Layer 8 of a small transformer language model trained on English Wikipedia (16 layers, counted from 0, width 64).
A neuron's activation on a vector x is SiLU(gate . x) times (in . x), where the dot is the dot product.

Input weights of the MLP neurons that the questions are about. A number n stands for (n - 128) times 0.004.
n6 gate: 134, 99, 186, 77, 78, 121, 112, 88, 140, 141, 147, 167, 168, 153, 79, 150, 103, 66, 164, 146, 154, 142, 151, 101, 99, 136, 81, 217, 129, 115, 130, 125, 103, 120, 69, 84, 71, 69, 134, 65, 131, 57, 162, 121, 153, 122, 150, 94, 174, 127, 44, 112, 94, 132, 123, 81, 111, 93, 67, 89, 194, 152, 174, 158
n8 gate: 145, 189, 159, 140, 121, 98, 134, 152, 125, 156, 153, 104, 103, 199, 100, 100, 120, 104, 132, 145, 176, 93, 156, 126, 43, 113, 105, 154, 157, 148, 40, 164, 138, 95, 121, 64, 111, 106, 103, 136, 149, 143, 133, 123, 184, 97, 137, 92, 108, 134, 127, 102, 144, 187, 50, 142, 40, 89, 97, 102, 110, 134, 140, 166
n44 gate: 85, 153, 86, 90, 130, 99, 66, 132, 136, 115, 135, 107, 149, 194, 109, 153, 173, 127, 103, 132, 101, 190, 155, 134, 85, 126, 129, 137, 148, 172, 103, 78, 117, 174, 133, 91, 126, 83, 71, 178, 132, 164, 102, 137, 212, 111, 146, 82, 89, 142, 134, 126, 71, 130, 126, 174, 124, 142, 176, 145, 150, 95, 181, 45
n61 gate: 113, 188, 136, 109, 116, 75, 140, 160, 98, 153, 120, 148, 175, 121, 159, 176, 35, 51, 29, 144, 143, 180, 184, 177, 122, 125, 154, 100, 78, 180, 117, 141, 117, 137, 101, 141, 133, 91, 132, 71, 94, 161, 104, 79, 146, 151, 40, 185, 137, 67, 107, 124, 150, 140, 123, 121, 172, 149, 108, 78, 141, 119, 172, 95
n105 gate: 135, 107, 130, 106, 115, 144, 127, 78, 119, 175, 97, 116, 73, 129, 156, 205, 90, 141, 108, 58, 201, 130, 143, 147, 114, 91, 135, 250, 152, 152, 118, 96, 112, 146, 70, 143, 111, 84, 66, 148, 146, 152, 173, 118, 190, 102, 48, 108, 133, 121, 97, 104, 121, 99, 170, 188, 164, 155, 149, 157, 155, 49, 73, 68
n122 gate: 93, 139, 139, 78, 158, 156, 88, 128, 121, 139, 136, 92, 170, 102, 25, 189, 151, 121, 132, 119, 133, 115, 147, 142, 92, 148, 169, 178, 135, 111, 137, 175, 147, 113, 184, 141, 91, 112, 165, 114, 93, 98, 153, 170, 165, 118, 105, 187, 136, 161, 70, 103, 190, 110, 135, 137, 82, 128, 114, 112, 164, 120, 146, 97
n150 gate: 104, 103, 109, 166, 135, 105, 105, 132, 176, 96, 126, 153, 133, 101, 163, 121, 125, 79, 138, 113, 70, 173, 173, 177, 161, 152, 100, 137, 116, 150, 72, 74, 154, 119, 126, 115, 151, 84, 97, 109, 134, 150, 77, 115, 187, 81, 70, 115, 152, 124, 157, 138, 130, 146, 147, 116, 175, 106, 79, 133, 99, 95, 32, 120
n160 gate: 109, 191, 119, 170, 150, 147, 95, 64, 170, 122, 123, 113, 121, 147, 137, 96, 137, 144, 116, 55, 140, 130, 115, 102, 109, 92, 198, 146, 106, 183, 121, 129, 144, 151, 106, 164, 133, 32, 117, 130, 113, 160, 49, 96, 213, 113, 120, 136, 19, 176, 88, 163, 111, 50, 124, 204, 131, 160, 109, 100, 98, 89, 172, 125
n169 gate: 86, 116, 114, 77, 160, 47, 98, 118, 152, 113, 182, 181, 153, 106, 96, 112, 126, 214, 152, 129, 92, 122, 103, 171, 142, 109, 162, 210, 66, 133, 100, 134, 139, 160, 151, 109, 134, 171, 64, 78, 94, 145, 131, 184, 116, 83, 129, 215, 138, 87, 74, 155, 134, 127, 143, 106, 217, 112, 143, 144, 179, 153, 173, 111
n182 gate: 75, 136, 111, 190, 80, 130, 231, 149, 182, 100, 97, 103, 116, 138, 116, 135, 53, 119, 84, 129, 184, 125, 124, 82, 133, 206, 71, 211, 105, 83, 142, 149, 130, 160, 122, 151, 109, 91, 97, 153, 170, 155, 147, 76, 143, 128, 40, 86, 180, 163, 119, 117, 134, 134, 82, 127, 168, 86, 69, 112, 95, 188, 169, 28
n226 gate: 169, 98, 102, 111, 92, 99, 133, 190, 97, 146, 138, 64, 141, 111, 94, 121, 79, 66, 194, 135, 131, 188, 83, 127, 78, 139, 155, 112, 102, 159, 142, 145, 152, 32, 106, 163, 59, 177, 148, 55, 124, 67, 63, 151, 103, 141, 124, 94, 113, 89, 114, 134, 105, 149, 60, 131, 101, 109, 123, 121, 132, 178, 147, 139
n237 gate: 120, 114, 103, 110, 88, 82, 154, 109, 89, 132, 138, 174, 59, 102, 169, 140, 132, 145, 102, 159, 136, 200, 137, 108, 97, 110, 112, 156, 167, 134, 148, 61, 142, 92, 27, 73, 144, 172, 132, 55, 138, 94, 91, 92, 128, 110, 83, 223, 164, 127, 167, 99, 97, 61, 141, 121, 175, 170, 112, 112, 113, 116, 123, 63
n265 gate: 131, 99, 128, 156, 122, 140, 103, 89, 92, 154, 208, 128, 140, 160, 153, 140, 166, 150, 154, 101, 170, 234, 143, 65, 54, 162, 115, 163, 147, 75, 92, 91, 185, 100, 107, 113, 113, 97, 121, 112, 127, 130, 124, 118, 182, 132, 161, 88, 43, 87, 176, 86, 164, 127, 133, 153, 114, 126, 131, 124, 62, 177, 75, 134
n276 gate: 117, 152, 138, 83, 60, 125, 116, 85, 134, 153, 96, 166, 131, 120, 134, 120, 97, 117, 73, 84, 147, 80, 148, 113, 64, 180, 72, 121, 98, 115, 66, 118, 128, 87, 102, 179, 99, 173, 63, 156, 100, 104, 217, 181, 115, 153, 185, 117, 43, 80, 165, 78, 176, 90, 140, 167, 200, 101, 83, 74, 121, 164, 128, 124
n278 gate: 142, 143, 78, 94, 118, 121, 105, 76, 145, 160, 95, 166, 165, 153, 147, 162, 78, 159, 115, 134, 153, 109, 169, 113, 92, 135, 60, 127, 118, 139, 144, 198, 71, 61, 71, 172, 107, 119, 152, 103, 120, 101, 203, 169, 159, 75, 118, 81, 122, 166, 118, 136, 158, 119, 179, 126, 82, 68, 121, 87, 94, 131, 119, 131
n286 gate: 57, 98, 60, 99, 125, 175, 133, 101, 126, 123, 155, 175, 129, 158, 187, 125, 89, 121, 142, 106, 128, 147, 173, 103, 149, 160, 91, 177, 197, 128, 204, 148, 77, 166, 105, 158, 86, 89, 174, 161, 126, 160, 103, 50, 129, 95, 101, 161, 74, 82, 112, 104, 134, 134, 160, 120, 116, 97, 62, 77, 133, 147, 89, 147
n308 gate: 186, 216, 97, 99, 147, 150, 112, 126, 127, 132, 152, 92, 154, 122, 140, 166, 89, 85, 112, 154, 153, 195, 129, 110, 58, 133, 113, 167, 97, 154, 178, 147, 191, 103, 126, 191, 139, 70, 180, 125, 102, 136, 109, 110, 128, 42, 122, 143, 114, 152, 159, 151, 145, 163, 125, 177, 117, 173, 101, 101, 129, 166, 114, 150
n310 gate: 102, 152, 166, 141, 131, 81, 111, 112, 103, 123, 86, 138, 36, 131, 106, 114, 129, 137, 131, 113, 160, 209, 126, 108, 97, 143, 157, 131, 97, 144, 165, 122, 58, 160, 84, 91, 101, 131, 137, 104, 132, 130, 136, 126, 106, 142, 138, 167, 110, 40, 90, 145, 100, 136, 137, 155, 78, 185, 149, 209, 197, 175, 144, 97
n313 gate: 87, 222, 142, 97, 138, 116, 107, 115, 109, 103, 190, 133, 187, 196, 122, 164, 123, 94, 149, 159, 162, 154, 191, 163, 103, 184, 116, 144, 129, 176, 130, 131, 108, 94, 132, 117, 180, 85, 120, 163, 51, 113, 171, 70, 114, 132, 40, 130, 100, 128, 132, 94, 237, 156, 130, 67, 98, 73, 118, 134, 79, 151, 100, 179
n6 in: 111, 154, 108, 97, 161, 80, 74, 112, 101, 135, 174, 138, 177, 151, 169, 145, 141, 150, 167, 143, 99, 105, 66, 86, 130, 85, 167, 154, 151, 84, 125, 110, 100, 96, 111, 86, 94, 129, 139, 129, 100, 83, 149, 109, 138, 82, 125, 152, 151, 132, 83, 175, 180, 81, 93, 96, 158, 82, 153, 110, 168, 190, 154, 145
n8 in: 106, 96, 134, 134, 186, 88, 144, 85, 83, 102, 129, 72, 158, 109, 104, 58, 109, 99, 140, 91, 152, 158, 128, 146, 99, 138, 146, 102, 161, 190, 164, 139, 104, 112, 159, 99, 100, 117, 108, 94, 141, 122, 143, 163, 164, 147, 137, 73, 94, 138, 135, 147, 107, 111, 184, 141, 126, 128, 139, 198, 142, 176, 176, 112
n44 in: 122, 72, 102, 144, 150, 117, 138, 109, 117, 140, 192, 177, 94, 190, 101, 153, 87, 127, 86, 121, 139, 140, 101, 91, 147, 134, 188, 84, 76, 139, 139, 124, 124, 139, 69, 147, 188, 136, 132, 102, 187, 140, 123, 142, 168, 118, 64, 64, 179, 149, 113, 175, 110, 97, 141, 146, 98, 151, 132, 161, 179, 98, 135, 79
n61 in: 217, 110, 104, 74, 146, 177, 89, 156, 164, 153, 161, 169, 203, 72, 102, 185, 152, 174, 128, 128, 158, 88, 161, 137, 135, 78, 94, 152, 156, 152, 142, 135, 154, 103, 139, 167, 181, 172, 161, 106, 171, 47, 186, 89, 114, 126, 119, 96, 94, 85, 106, 93, 137, 148, 157, 115, 98, 186, 108, 143, 192, 127, 123, 157
n105 in: 149, 114, 183, 124, 136, 126, 132, 80, 133, 119, 105, 155, 130, 79, 158, 76, 112, 99, 155, 118, 80, 115, 114, 170, 130, 108, 139, 81, 150, 167, 107, 121, 143, 9, 160, 157, 161, 142, 97, 122, 49, 152, 136, 160, 139, 110, 117, 236, 149, 93, 150, 126, 169, 103, 160, 99, 123, 115, 136, 118, 112, 115, 112, 165
n122 in: 177, 179, 149, 143, 149, 123, 61, 86, 143, 93, 121, 112, 102, 82, 71, 133, 166, 107, 149, 122, 175, 100, 154, 138, 119, 106, 186, 97, 167, 112, 128, 138, 104, 107, 186, 101, 118, 145, 112, 130, 169, 119, 74, 206, 147, 104, 209, 147, 118, 140, 107, 164, 118, 130, 117, 127, 132, 93, 102, 148, 110, 114, 99, 160
n150 in: 127, 90, 126, 67, 132, 126, 139, 99, 133, 139, 153, 113, 158, 131, 116, 115, 112, 148, 94, 99, 90, 110, 100, 169, 129, 171, 124, 78, 84, 166, 129, 144, 115, 175, 114, 125, 209, 105, 130, 174, 148, 138, 69, 142, 110, 130, 100, 123, 138, 142, 130, 158, 140, 101, 155, 111, 170, 147, 153, 43, 71, 116, 97, 137
n160 in: 170, 101, 93, 112, 82, 169, 167, 138, 126, 147, 105, 125, 141, 170, 194, 141, 80, 73, 142, 192, 137, 163, 101, 156, 178, 118, 100, 159, 129, 146, 190, 123, 151, 151, 77, 74, 116, 94, 145, 96, 131, 132, 132, 127, 108, 103, 87, 130, 151, 114, 209, 175, 78, 118, 117, 107, 113, 125, 117, 133, 107, 160, 119, 107
n169 in: 76, 65, 151, 158, 179, 181, 117, 105, 104, 180, 103, 98, 143, 135, 143, 151, 198, 132, 129, 174, 100, 75, 73, 122, 105, 118, 122, 125, 97, 185, 162, 167, 144, 124, 82, 95, 142, 123, 106, 84, 132, 163, 134, 124, 91, 163, 157, 176, 163, 99, 87, 75, 100, 136, 134, 117, 151, 145, 123, 117, 133, 105, 51, 155
n182 in: 133, 128, 218, 170, 149, 147, 146, 117, 78, 137, 158, 99, 66, 130, 210, 128, 135, 114, 128, 116, 108, 152, 103, 127, 138, 206, 83, 128, 197, 126, 86, 135, 159, 124, 150, 106, 151, 57, 153, 89, 126, 109, 172, 116, 83, 115, 116, 112, 161, 91, 144, 119, 69, 85, 135, 151, 178, 153, 166, 166, 153, 159, 108, 111
n226 in: 98, 124, 63, 136, 178, 137, 125, 114, 118, 83, 101, 127, 159, 234, 196, 112, 109, 176, 141, 128, 124, 188, 78, 146, 104, 88, 97, 117, 127, 137, 123, 128, 126, 117, 158, 162, 143, 124, 107, 119, 129, 153, 139, 120, 213, 118, 116, 155, 58, 141, 86, 120, 123, 120, 118, 154, 130, 106, 145, 51, 165, 118, 97, 138
n237 in: 119, 141, 153, 156, 160, 115, 116, 124, 179, 126, 149, 123, 45, 93, 122, 177, 144, 112, 122, 61, 121, 117, 152, 178, 99, 113, 121, 170, 96, 143, 138, 83, 129, 190, 39, 126, 76, 136, 129, 134, 127, 138, 181, 107, 110, 93, 226, 131, 162, 87, 98, 94, 101, 142, 135, 116, 112, 112, 179, 113, 83, 122, 121, 113
n265 in: 92, 167, 90, 185, 193, 138, 101, 131, 98, 137, 176, 139, 132, 48, 96, 86, 146, 81, 150, 136, 143, 121, 159, 142, 89, 112, 100, 71, 120, 125, 128, 107, 131, 127, 99, 161, 67, 171, 105, 164, 202, 166, 172, 132, 37, 118, 147, 149, 144, 111, 179, 98, 143, 123, 156, 169, 171, 131, 88, 143, 146, 103, 110, 132
n276 in: 141, 141, 85, 110, 138, 112, 184, 113, 80, 111, 128, 175, 89, 114, 170, 138, 116, 203, 87, 136, 153, 96, 138, 110, 143, 115, 104, 150, 122, 117, 92, 161, 145, 179, 154, 98, 173, 194, 159, 160, 113, 94, 135, 134, 138, 80, 85, 120, 52, 157, 68, 153, 99, 124, 152, 108, 146, 140, 101, 73, 190, 114, 156, 160
n278 in: 131, 144, 176, 86, 83, 97, 164, 125, 111, 117, 102, 163, 104, 185, 121, 125, 132, 128, 193, 145, 99, 135, 150, 149, 92, 58, 105, 116, 163, 168, 116, 90, 141, 125, 142, 149, 120, 104, 107, 155, 154, 97, 175, 95, 132, 153, 112, 101, 126, 155, 170, 155, 83, 193, 121, 166, 138, 151, 75, 137, 125, 109, 149, 74
n286 in: 172, 80, 114, 173, 148, 123, 211, 90, 111, 125, 128, 144, 105, 186, 130, 120, 148, 132, 141, 118, 147, 83, 96, 117, 149, 163, 130, 170, 139, 204, 122, 148, 119, 147, 83, 101, 164, 183, 96, 91, 141, 106, 207, 126, 154, 190, 120, 150, 180, 125, 113, 52, 216, 101, 131, 141, 168, 101, 99, 136, 126, 140, 62, 96
n308 in: 106, 122, 147, 117, 166, 143, 145, 110, 163, 102, 108, 171, 120, 141, 60, 130, 161, 122, 126, 163, 125, 160, 124, 107, 133, 174, 79, 122, 111, 117, 127, 160, 148, 150, 100, 115, 131, 182, 87, 147, 156, 83, 96, 143, 48, 160, 180, 69, 102, 105, 98, 82, 144, 158, 152, 155, 134, 92, 147, 107, 26, 175, 118, 114
n310 in: 60, 111, 174, 101, 126, 145, 141, 119, 136, 155, 88, 123, 112, 141, 138, 109, 121, 158, 126, 76, 149, 164, 98, 64, 71, 103, 126, 156, 150, 188, 138, 158, 69, 112, 123, 135, 118, 112, 126, 102, 71, 161, 129, 137, 108, 115, 139, 102, 145, 130, 178, 151, 59, 153, 144, 150, 146, 95, 113, 148, 116, 92, 196, 157
n313 in: 148, 143, 129, 136, 170, 125, 117, 159, 130, 108, 94, 186, 150, 157, 131, 151, 94, 125, 192, 54, 170, 97, 149, 148, 129, 142, 98, 92, 145, 169, 148, 188, 154, 175, 105, 217, 116, 107, 133, 97, 109, 140, 133, 90, 126, 166, 115, 94, 121, 125, 151, 138, 125, 167, 99, 191, 110, 198, 111, 116, 76, 147, 148, 77

Each question shows a token from some text and the vector x that enters the MLP there. A number n stands for (n - 128) times 0.041.

" R": 128, 123, 137, 83, 144, 148, 118, 226, 133, 119, 143, 123, 154, 137, 140, 128, 124, 76, 119, 79, 147, 120, 139, 103, 122, 125, 122, 115, 189, 147, 172, 130, 113, 104, 145, 137, 159, 123, 143, 151, 163, 96, 175, 134, 109, 129, 108, 142, 139, 116, 133, 95, 144, 130, 133, 133, 134, 147, 146, 147, 133, 112, 116, 131
The three highest activations, in order: n313, n61, n286

"ear": 150, 164, 91, 129, 149, 130, 154, 160, 124, 78, 129, 188, 167, 180, 160, 105, 113, 139, 116, 161, 104, 132, 105, 76, 133, 132, 148, 113, 175, 150, 160, 119, 140, 94, 147, 165, 195, 91, 165, 193, 116, 128, 133, 117, 130, 159, 82, 109, 94, 138, 135, 149, 110, 133, 119, 168, 138, 130, 134, 102, 107, 123, 146, 137
Which neuron lights up most? n313

"v": 110, 155, 116, 111, 129, 146, 131, 142, 149, 95, 69, 124, 125, 124, 154, 119, 143, 83, 167, 135, 122, 109, 128, 190, 150, 146, 102, 102, 155, 125, 141, 72, 116, 125, 193, 138, 101, 113, 171, 118, 112, 143, 126, 213, 178, 185, 156, 120, 107, 172, 99, 130, 165, 115, 121, 148, 97, 138, 175, 103, 71, 142, 93, 147
Which neuron lights up most? n122

".": 135, 119, 128, 117, 158, 175, 113, 50, 158, 138, 155, 125, 129, 160, 181, 196, 122, 105, 138, 101, 139, 118, 135, 108, 123, 78, 152, 109, 122, 122, 149, 136, 104, 121, 156, 107, 127, 158, 145, 185, 106, 140, 108, 102, 154, 120, 120, 159, 146, 154, 109, 142, 103, 171, 131, 82, 128, 118, 161, 134, 99, 112, 119, 159
Which neuron lights up most? n105

" the": 148, 145, 131, 143, 129, 120, 157, 131, 115, 132, 113, 154, 117, 92, 119, 100, 135, 87, 87, 120, 125, 158, 127, 114, 205, 110, 130, 73, 128, 149, 133, 122, 96, 80, 129, 104, 137, 120, 111, 146, 164, 115, 124, 125, 123, 201, 148, 116, 114, 74, 135, 154, 137, 125, 129, 142, 111, 73, 153, 149, 100, 61, 149, 119
Which neuron lights up most? n6

"ig": 127, 128, 102, 120, 76, 142, 142, 120, 155, 74, 172, 132, 124, 124, 168, 94, 72, 141, 111, 99, 142, 106, 137, 82, 155, 122, 109, 143, 126, 128, 170, 143, 160, 96, 144, 88, 123, 136, 157, 102, 72, 88, 110, 168, 98, 118, 151, 96, 81, 179, 121, 89, 100, 183, 84, 135, 137, 110, 132, 132, 102, 113, 108, 132
Which neuron fires most, and how strongly? n276, at about 1.2

" se": 150, 183, 134, 112, 127, 153, 162, 159, 134, 98, 141, 111, 95, 127, 151, 103, 168, 91, 133, 143, 152, 170, 125, 129, 106, 92, 81, 135, 179, 136, 110, 129, 153, 98, 182, 157, 154, 118, 165, 145, 139, 46, 127, 161, 137, 124, 187, 142, 111, 120, 134, 133, 143, 163, 136, 69, 140, 145, 139, 136, 143, 127, 120, 193
Which neuron lights up most? n44

"a": 136, 128, 154, 138, 100, 169, 107, 173, 136, 142, 158, 119, 145, 147, 209, 152, 165, 113, 140, 173, 96, 115, 132, 102, 160, 131, 163, 120, 167, 108, 83, 181, 142, 144, 150, 152, 170, 125, 126, 81, 153, 163, 115, 138, 143, 146, 154, 136, 136, 110, 153, 165, 117, 112, 140, 85, 104, 122, 180, 136, 188, 112, 117, 151
The two highest activations, in order: n308, n237

" pro": 136, 113, 126, 167, 147, 162, 148, 195, 131, 94, 195, 167, 123, 124, 142, 100, 166, 164, 151, 124, 126, 152, 124, 84, 94, 111, 80, 83, 149, 137, 107, 158, 112, 118, 180, 133, 158, 149, 164, 123, 139, 93, 135, 119, 127, 121, 151, 111, 132, 121, 135, 153, 167, 117, 143, 142, 115, 141, 146, 171, 136, 131, 166, 140
Which neuron fires most, and how strongly? n265, at about 1.3

" O": 145, 104, 101, 151, 154, 140, 122, 206, 140, 93, 163, 120, 125, 119, 136, 140, 135, 160, 121, 140, 165, 105, 114, 113, 117, 135, 104, 94, 114, 153, 89, 158, 131, 130, 114, 91, 165, 117, 142, 137, 161, 76, 109, 171, 146, 142, 153, 154, 103, 97, 146, 92, 132, 138, 125, 139, 135, 139, 182, 159, 161, 84, 110, 112
The two highest activations, in order: n44, n278

"i": 156, 114, 166, 134, 83, 186, 128, 175, 151, 118, 114, 123, 118, 145, 191, 141, 156, 124, 150, 146, 109, 90, 152, 108, 146, 131, 134, 121, 151, 143, 85, 107, 171, 104, 162, 151, 152, 169, 125, 145, 150, 146, 129, 185, 153, 145, 175, 195, 135, 133, 119, 130, 142, 130, 147, 76, 124, 159, 104, 147, 139, 81, 122, 83
Which neuron lights up most? n8

"7": 119, 130, 138, 91, 138, 165, 147, 95, 101, 127, 119, 134, 102, 121, 152, 102, 102, 101, 156, 154, 51, 128, 132, 130, 97, 147, 124, 81, 157, 140, 181, 145, 123, 94, 114, 155, 158, 141, 134, 158, 129, 128, 131, 151, 114, 166, 155, 162, 155, 138, 102, 82, 131, 140, 111, 111, 125, 120, 150, 104, 121, 118, 125, 169
Which neuron fires most, and how strongly? n286, at about 0.62

" M": 134, 104, 145, 104, 123, 132, 93, 238, 137, 127, 125, 115, 130, 128, 129, 150, 121, 104, 104, 118, 157, 133, 153, 109, 138, 116, 119, 113, 143, 148, 163, 150, 98, 140, 125, 137, 149, 136, 140, 123, 159, 118, 103, 132, 136, 159, 124, 111, 147, 106, 114, 103, 135, 132, 129, 110, 138, 151, 134, 127, 113, 89, 135, 150
Which neuron fires most, and how strongly? n61, at about 3.9

"an": 102, 205, 142, 149, 104, 137, 131, 158, 112, 128, 90, 97, 140, 149, 186, 146, 132, 95, 123, 154, 114, 102, 123, 160, 161, 80, 171, 112, 155, 155, 108, 134, 173, 133, 115, 144, 160, 151, 159, 117, 100, 113, 128, 179, 107, 176, 135, 127, 155, 79, 134, 157, 109, 126, 144, 92, 110, 141, 156, 96, 174, 97, 137, 153
Which neuron lights up most? n61

"eat": 128, 109, 158, 116, 136, 166, 115, 145, 126, 98, 140, 115, 90, 138, 137, 122, 112, 141, 107, 130, 145, 120, 13, 84, 128, 124, 124, 114, 116, 98, 161, 79, 150, 71, 170, 83, 142, 116, 127, 185, 211, 109, 150, 136, 134, 148, 98, 67, 119, 163, 94, 151, 102, 128, 148, 107, 139, 136, 133, 126, 112, 139, 115, 166
The three highest activations, in order: n182, n313, n237

"ad": 169, 137, 119, 139, 117, 161, 140, 127, 116, 93, 106, 144, 141, 124, 78, 87, 141, 121, 129, 154, 78, 103, 105, 105, 164, 90, 163, 71, 127, 174, 191, 130, 169, 123, 140, 105, 146, 129, 163, 91, 153, 135, 135, 160, 171, 136, 115, 116, 87, 139, 140, 112, 120, 149, 146, 121, 142, 91, 113, 85, 162, 103, 130, 165
The three highest activations, in order: n237, n226, n160

"x": 131, 137, 164, 123, 132, 95, 104, 156, 146, 117, 140, 146, 115, 113, 112, 139, 143, 133, 110, 138, 122, 104, 83, 103, 163, 114, 143, 133, 100, 117, 125, 88, 135, 157, 137, 58, 177, 214, 132, 131, 130, 135, 131, 121, 115, 124, 73, 122, 144, 145, 51, 111, 132, 130, 173, 165, 141, 139, 114, 147, 120, 171, 97, 218
Which neuron lights up most? n169

"02": 106, 99, 112, 98, 126, 182, 160, 126, 83, 108, 149, 104, 153, 136, 163, 127, 51, 144, 160, 168, 84, 113, 110, 98, 105, 104, 125, 96, 99, 155, 132, 120, 117, 145, 92, 59, 130, 127, 125, 151, 120, 134, 129, 212, 113, 173, 143, 156, 135, 93, 141, 104, 113, 130, 129, 129, 139, 177, 159, 142, 126, 92, 127, 127
Which neuron lights up most? n169

"ational": 164, 161, 116, 176, 114, 136, 134, 158, 119, 111, 132, 128, 156, 139, 173, 118, 56, 119, 164, 137, 119, 108, 115, 76, 129, 122, 186, 64, 128, 174, 108, 146, 130, 182, 92, 141, 177, 130, 147, 131, 147, 116, 147, 178, 127, 156, 78, 106, 114, 93, 131, 168, 133, 104, 141, 146, 103, 138, 139, 152, 169, 119, 159, 154
The two highest activations, in order: n160, n61

" c": 131, 104, 141, 122, 154, 141, 154, 193, 129, 111, 140, 115, 148, 98, 155, 85, 173, 121, 112, 111, 136, 115, 145, 68, 126, 150, 86, 113, 104, 141, 125, 169, 113, 132, 138, 124, 106, 118, 122, 142, 158, 90, 129, 80, 195, 179, 141, 85, 158, 122, 106, 102, 142, 108, 124, 109, 111, 141, 132, 198, 124, 115, 138, 163
Which neuron lights up most? n8

"inal": 139, 122, 126, 108, 93, 153, 139, 145, 113, 138, 118, 122, 140, 138, 224, 121, 76, 142, 162, 114, 145, 145, 87, 95, 130, 146, 169, 126, 124, 166, 136, 155, 104, 149, 87, 124, 159, 103, 157, 109, 85, 79, 69, 160, 145, 157, 111, 96, 156, 111, 118, 171, 136, 72, 117, 167, 121, 124, 163, 124, 132, 86, 144, 167
The two highest activations, in order: n160, n226

" e": 166, 109, 139, 139, 123, 82, 120, 158, 141, 76, 159, 100, 87, 124, 183, 131, 139, 132, 110, 136, 134, 129, 125, 73, 122, 106, 45, 108, 141, 112, 111, 144, 118, 129, 189, 111, 127, 137, 139, 112, 181, 57, 98, 104, 150, 139, 186, 127, 129, 122, 156, 135, 89, 188, 92, 99, 147, 121, 188, 110, 155, 138, 127, 171
Which neuron lights up most? n226

"rough": 131, 136, 147, 115, 143, 163, 100, 75, 126, 120, 115, 124, 157, 180, 205, 123, 156, 127, 142, 153, 112, 159, 115, 155, 155, 113, 121, 53, 119, 151, 97, 94, 125, 63, 139, 94, 148, 149, 137, 133, 167, 98, 129, 143, 156, 151, 110, 80, 97, 95, 124, 127, 119, 123, 102, 181, 99, 141, 99, 143, 96, 155, 115, 171
The two highest activations, in order: n226, n8

"ly": 133, 104, 114, 181, 137, 129, 129, 136, 138, 152, 110, 136, 132, 152, 198, 157, 118, 80, 152, 182, 97, 155, 124, 132, 152, 115, 161, 102, 127, 133, 178, 160, 114, 167, 165, 118, 193, 127, 163, 71, 153, 131, 90, 131, 169, 156, 115, 131, 108, 95, 125, 174, 97, 139, 108, 139, 131, 151, 105, 152, 135, 85, 156, 166
Which neuron lights up most? n160

"ow": 134, 127, 128, 124, 146, 186, 209, 126, 144, 122, 52, 155, 114, 135, 199, 142, 133, 137, 131, 134, 120, 148, 129, 149, 154, 124, 114, 162, 149, 153, 178, 108, 136, 76, 139, 121, 225, 123, 172, 143, 160, 119, 122, 108, 148, 150, 118, 126, 103, 76, 135, 138, 128, 133, 162, 139, 122, 186, 121, 121, 121, 153, 109, 174
Which neuron lights up most? n286

" ": 135, 115, 116, 125, 121, 121, 135, 117, 104, 122, 167, 107, 112, 87, 109, 128, 153, 73, 103, 102, 48, 151, 131, 120, 152, 94, 90, 67, 164, 144, 126, 124, 90, 107, 125, 139, 121, 136, 131, 152, 128, 110, 121, 95, 123, 172, 158, 74, 117, 128, 144, 134, 163, 117, 124, 133, 126, 164, 141, 126, 129, 113, 144, 127
Which neuron fires most, and how strongly? n160, at about 0.27

"ag": 130, 116, 100, 114, 130, 116, 184, 145, 159, 140, 98, 130, 149, 126, 163, 117, 136, 164, 139, 110, 119, 119, 153, 74, 186, 97, 189, 124, 140, 132, 158, 161, 131, 145, 164, 128, 150, 162, 125, 111, 68, 125, 140, 198, 116, 180, 100, 121, 161, 167, 105, 122, 116, 194, 124, 114, 157, 168, 115, 141, 182, 98, 113, 98
The two highest activations, in order: n169, n237

" two": 114, 172, 132, 107, 151, 79, 143, 157, 118, 145, 103, 156, 100, 117, 168, 129, 111, 87, 152, 182, 82, 162, 117, 138, 106, 109, 97, 100, 163, 161, 136, 115, 137, 91, 150, 89, 125, 129, 158, 141, 150, 148, 148, 84, 148, 172, 134, 125, 100, 137, 138, 133, 103, 109, 185, 146, 99, 95, 113, 136, 148, 71, 118, 171
Which neuron lights up most? n8

"ri": 130, 167, 166, 128, 124, 135, 173, 144, 137, 139, 188, 156, 124, 111, 170, 100, 128, 108, 127, 119, 166, 134, 134, 71, 132, 120, 126, 128, 134, 135, 94, 166, 146, 104, 155, 158, 155, 113, 154, 159, 144, 140, 172, 199, 74, 122, 197, 148, 104, 80, 131, 100, 116, 173, 112, 127, 167, 162, 119, 138, 90, 126, 74, 174
The two highest activations, in order: n265, n308

"tern": 137, 147, 136, 177, 99, 113, 160, 152, 164, 107, 135, 165, 124, 133, 152, 88, 126, 66, 125, 191, 120, 173, 121, 74, 140, 91, 93, 141, 170, 124, 142, 131, 134, 120, 95, 98, 146, 136, 128, 142, 100, 96, 103, 201, 157, 142, 81, 106, 161, 139, 166, 138, 53, 142, 103, 140, 116, 96, 173, 137, 114, 144, 124, 152
Which neuron fires most, and how strongly? n182, at about 1.4

"it": 142, 147, 126, 157, 176, 131, 158, 129, 125, 75, 117, 128, 84, 109, 176, 123, 115, 150, 134, 160, 119, 94, 53, 115, 169, 143, 134, 98, 129, 127, 168, 109, 143, 178, 140, 123, 141, 162, 137, 161, 153, 124, 155, 204, 121, 135, 152, 100, 125, 135, 96, 156, 184, 110, 87, 98, 161, 131, 145, 147, 135, 161, 87, 89
Which neuron lights up most? n182

"ra": 126, 56, 152, 111, 109, 147, 125, 143, 135, 139, 160, 177, 110, 125, 146, 112, 160, 118, 153, 135, 127, 114, 125, 87, 116, 130, 96, 106, 146, 95, 97, 154, 133, 66, 203, 129, 173, 136, 136, 161, 179, 139, 136, 176, 98, 138, 138, 162, 65, 137, 104, 117, 158, 91, 167, 123, 148, 181, 185, 145, 177, 122, 74, 107
Which neuron fires most, and how strongly? n276, at about 2

" and": 151, 124, 81, 145, 139, 159, 125, 124, 132, 164, 131, 142, 112, 159, 173, 168, 110, 101, 145, 128, 92, 129, 134, 164, 142, 109, 116, 60, 122, 117, 121, 154, 87, 49, 177, 98, 129, 134, 169, 119, 138, 140, 121, 111, 109, 164, 162, 90, 139, 142, 153, 173, 106, 137, 142, 170, 117, 60, 123, 137, 154, 120, 130, 115
The three highest activations, in order: n278, n226, n237

" l": 128, 135, 142, 101, 173, 176, 91, 190, 114, 103, 138, 125, 123, 123, 159, 105, 178, 119, 109, 79, 131, 117, 154, 73, 125, 124, 85, 138, 133, 169, 133, 141, 121, 85, 172, 132, 141, 138, 121, 89, 160, 60, 167, 86, 135, 125, 147, 99, 167, 116, 111, 111, 117, 142, 114, 109, 133, 155, 160, 147, 157, 131, 128, 191
Which neuron lights up most? n6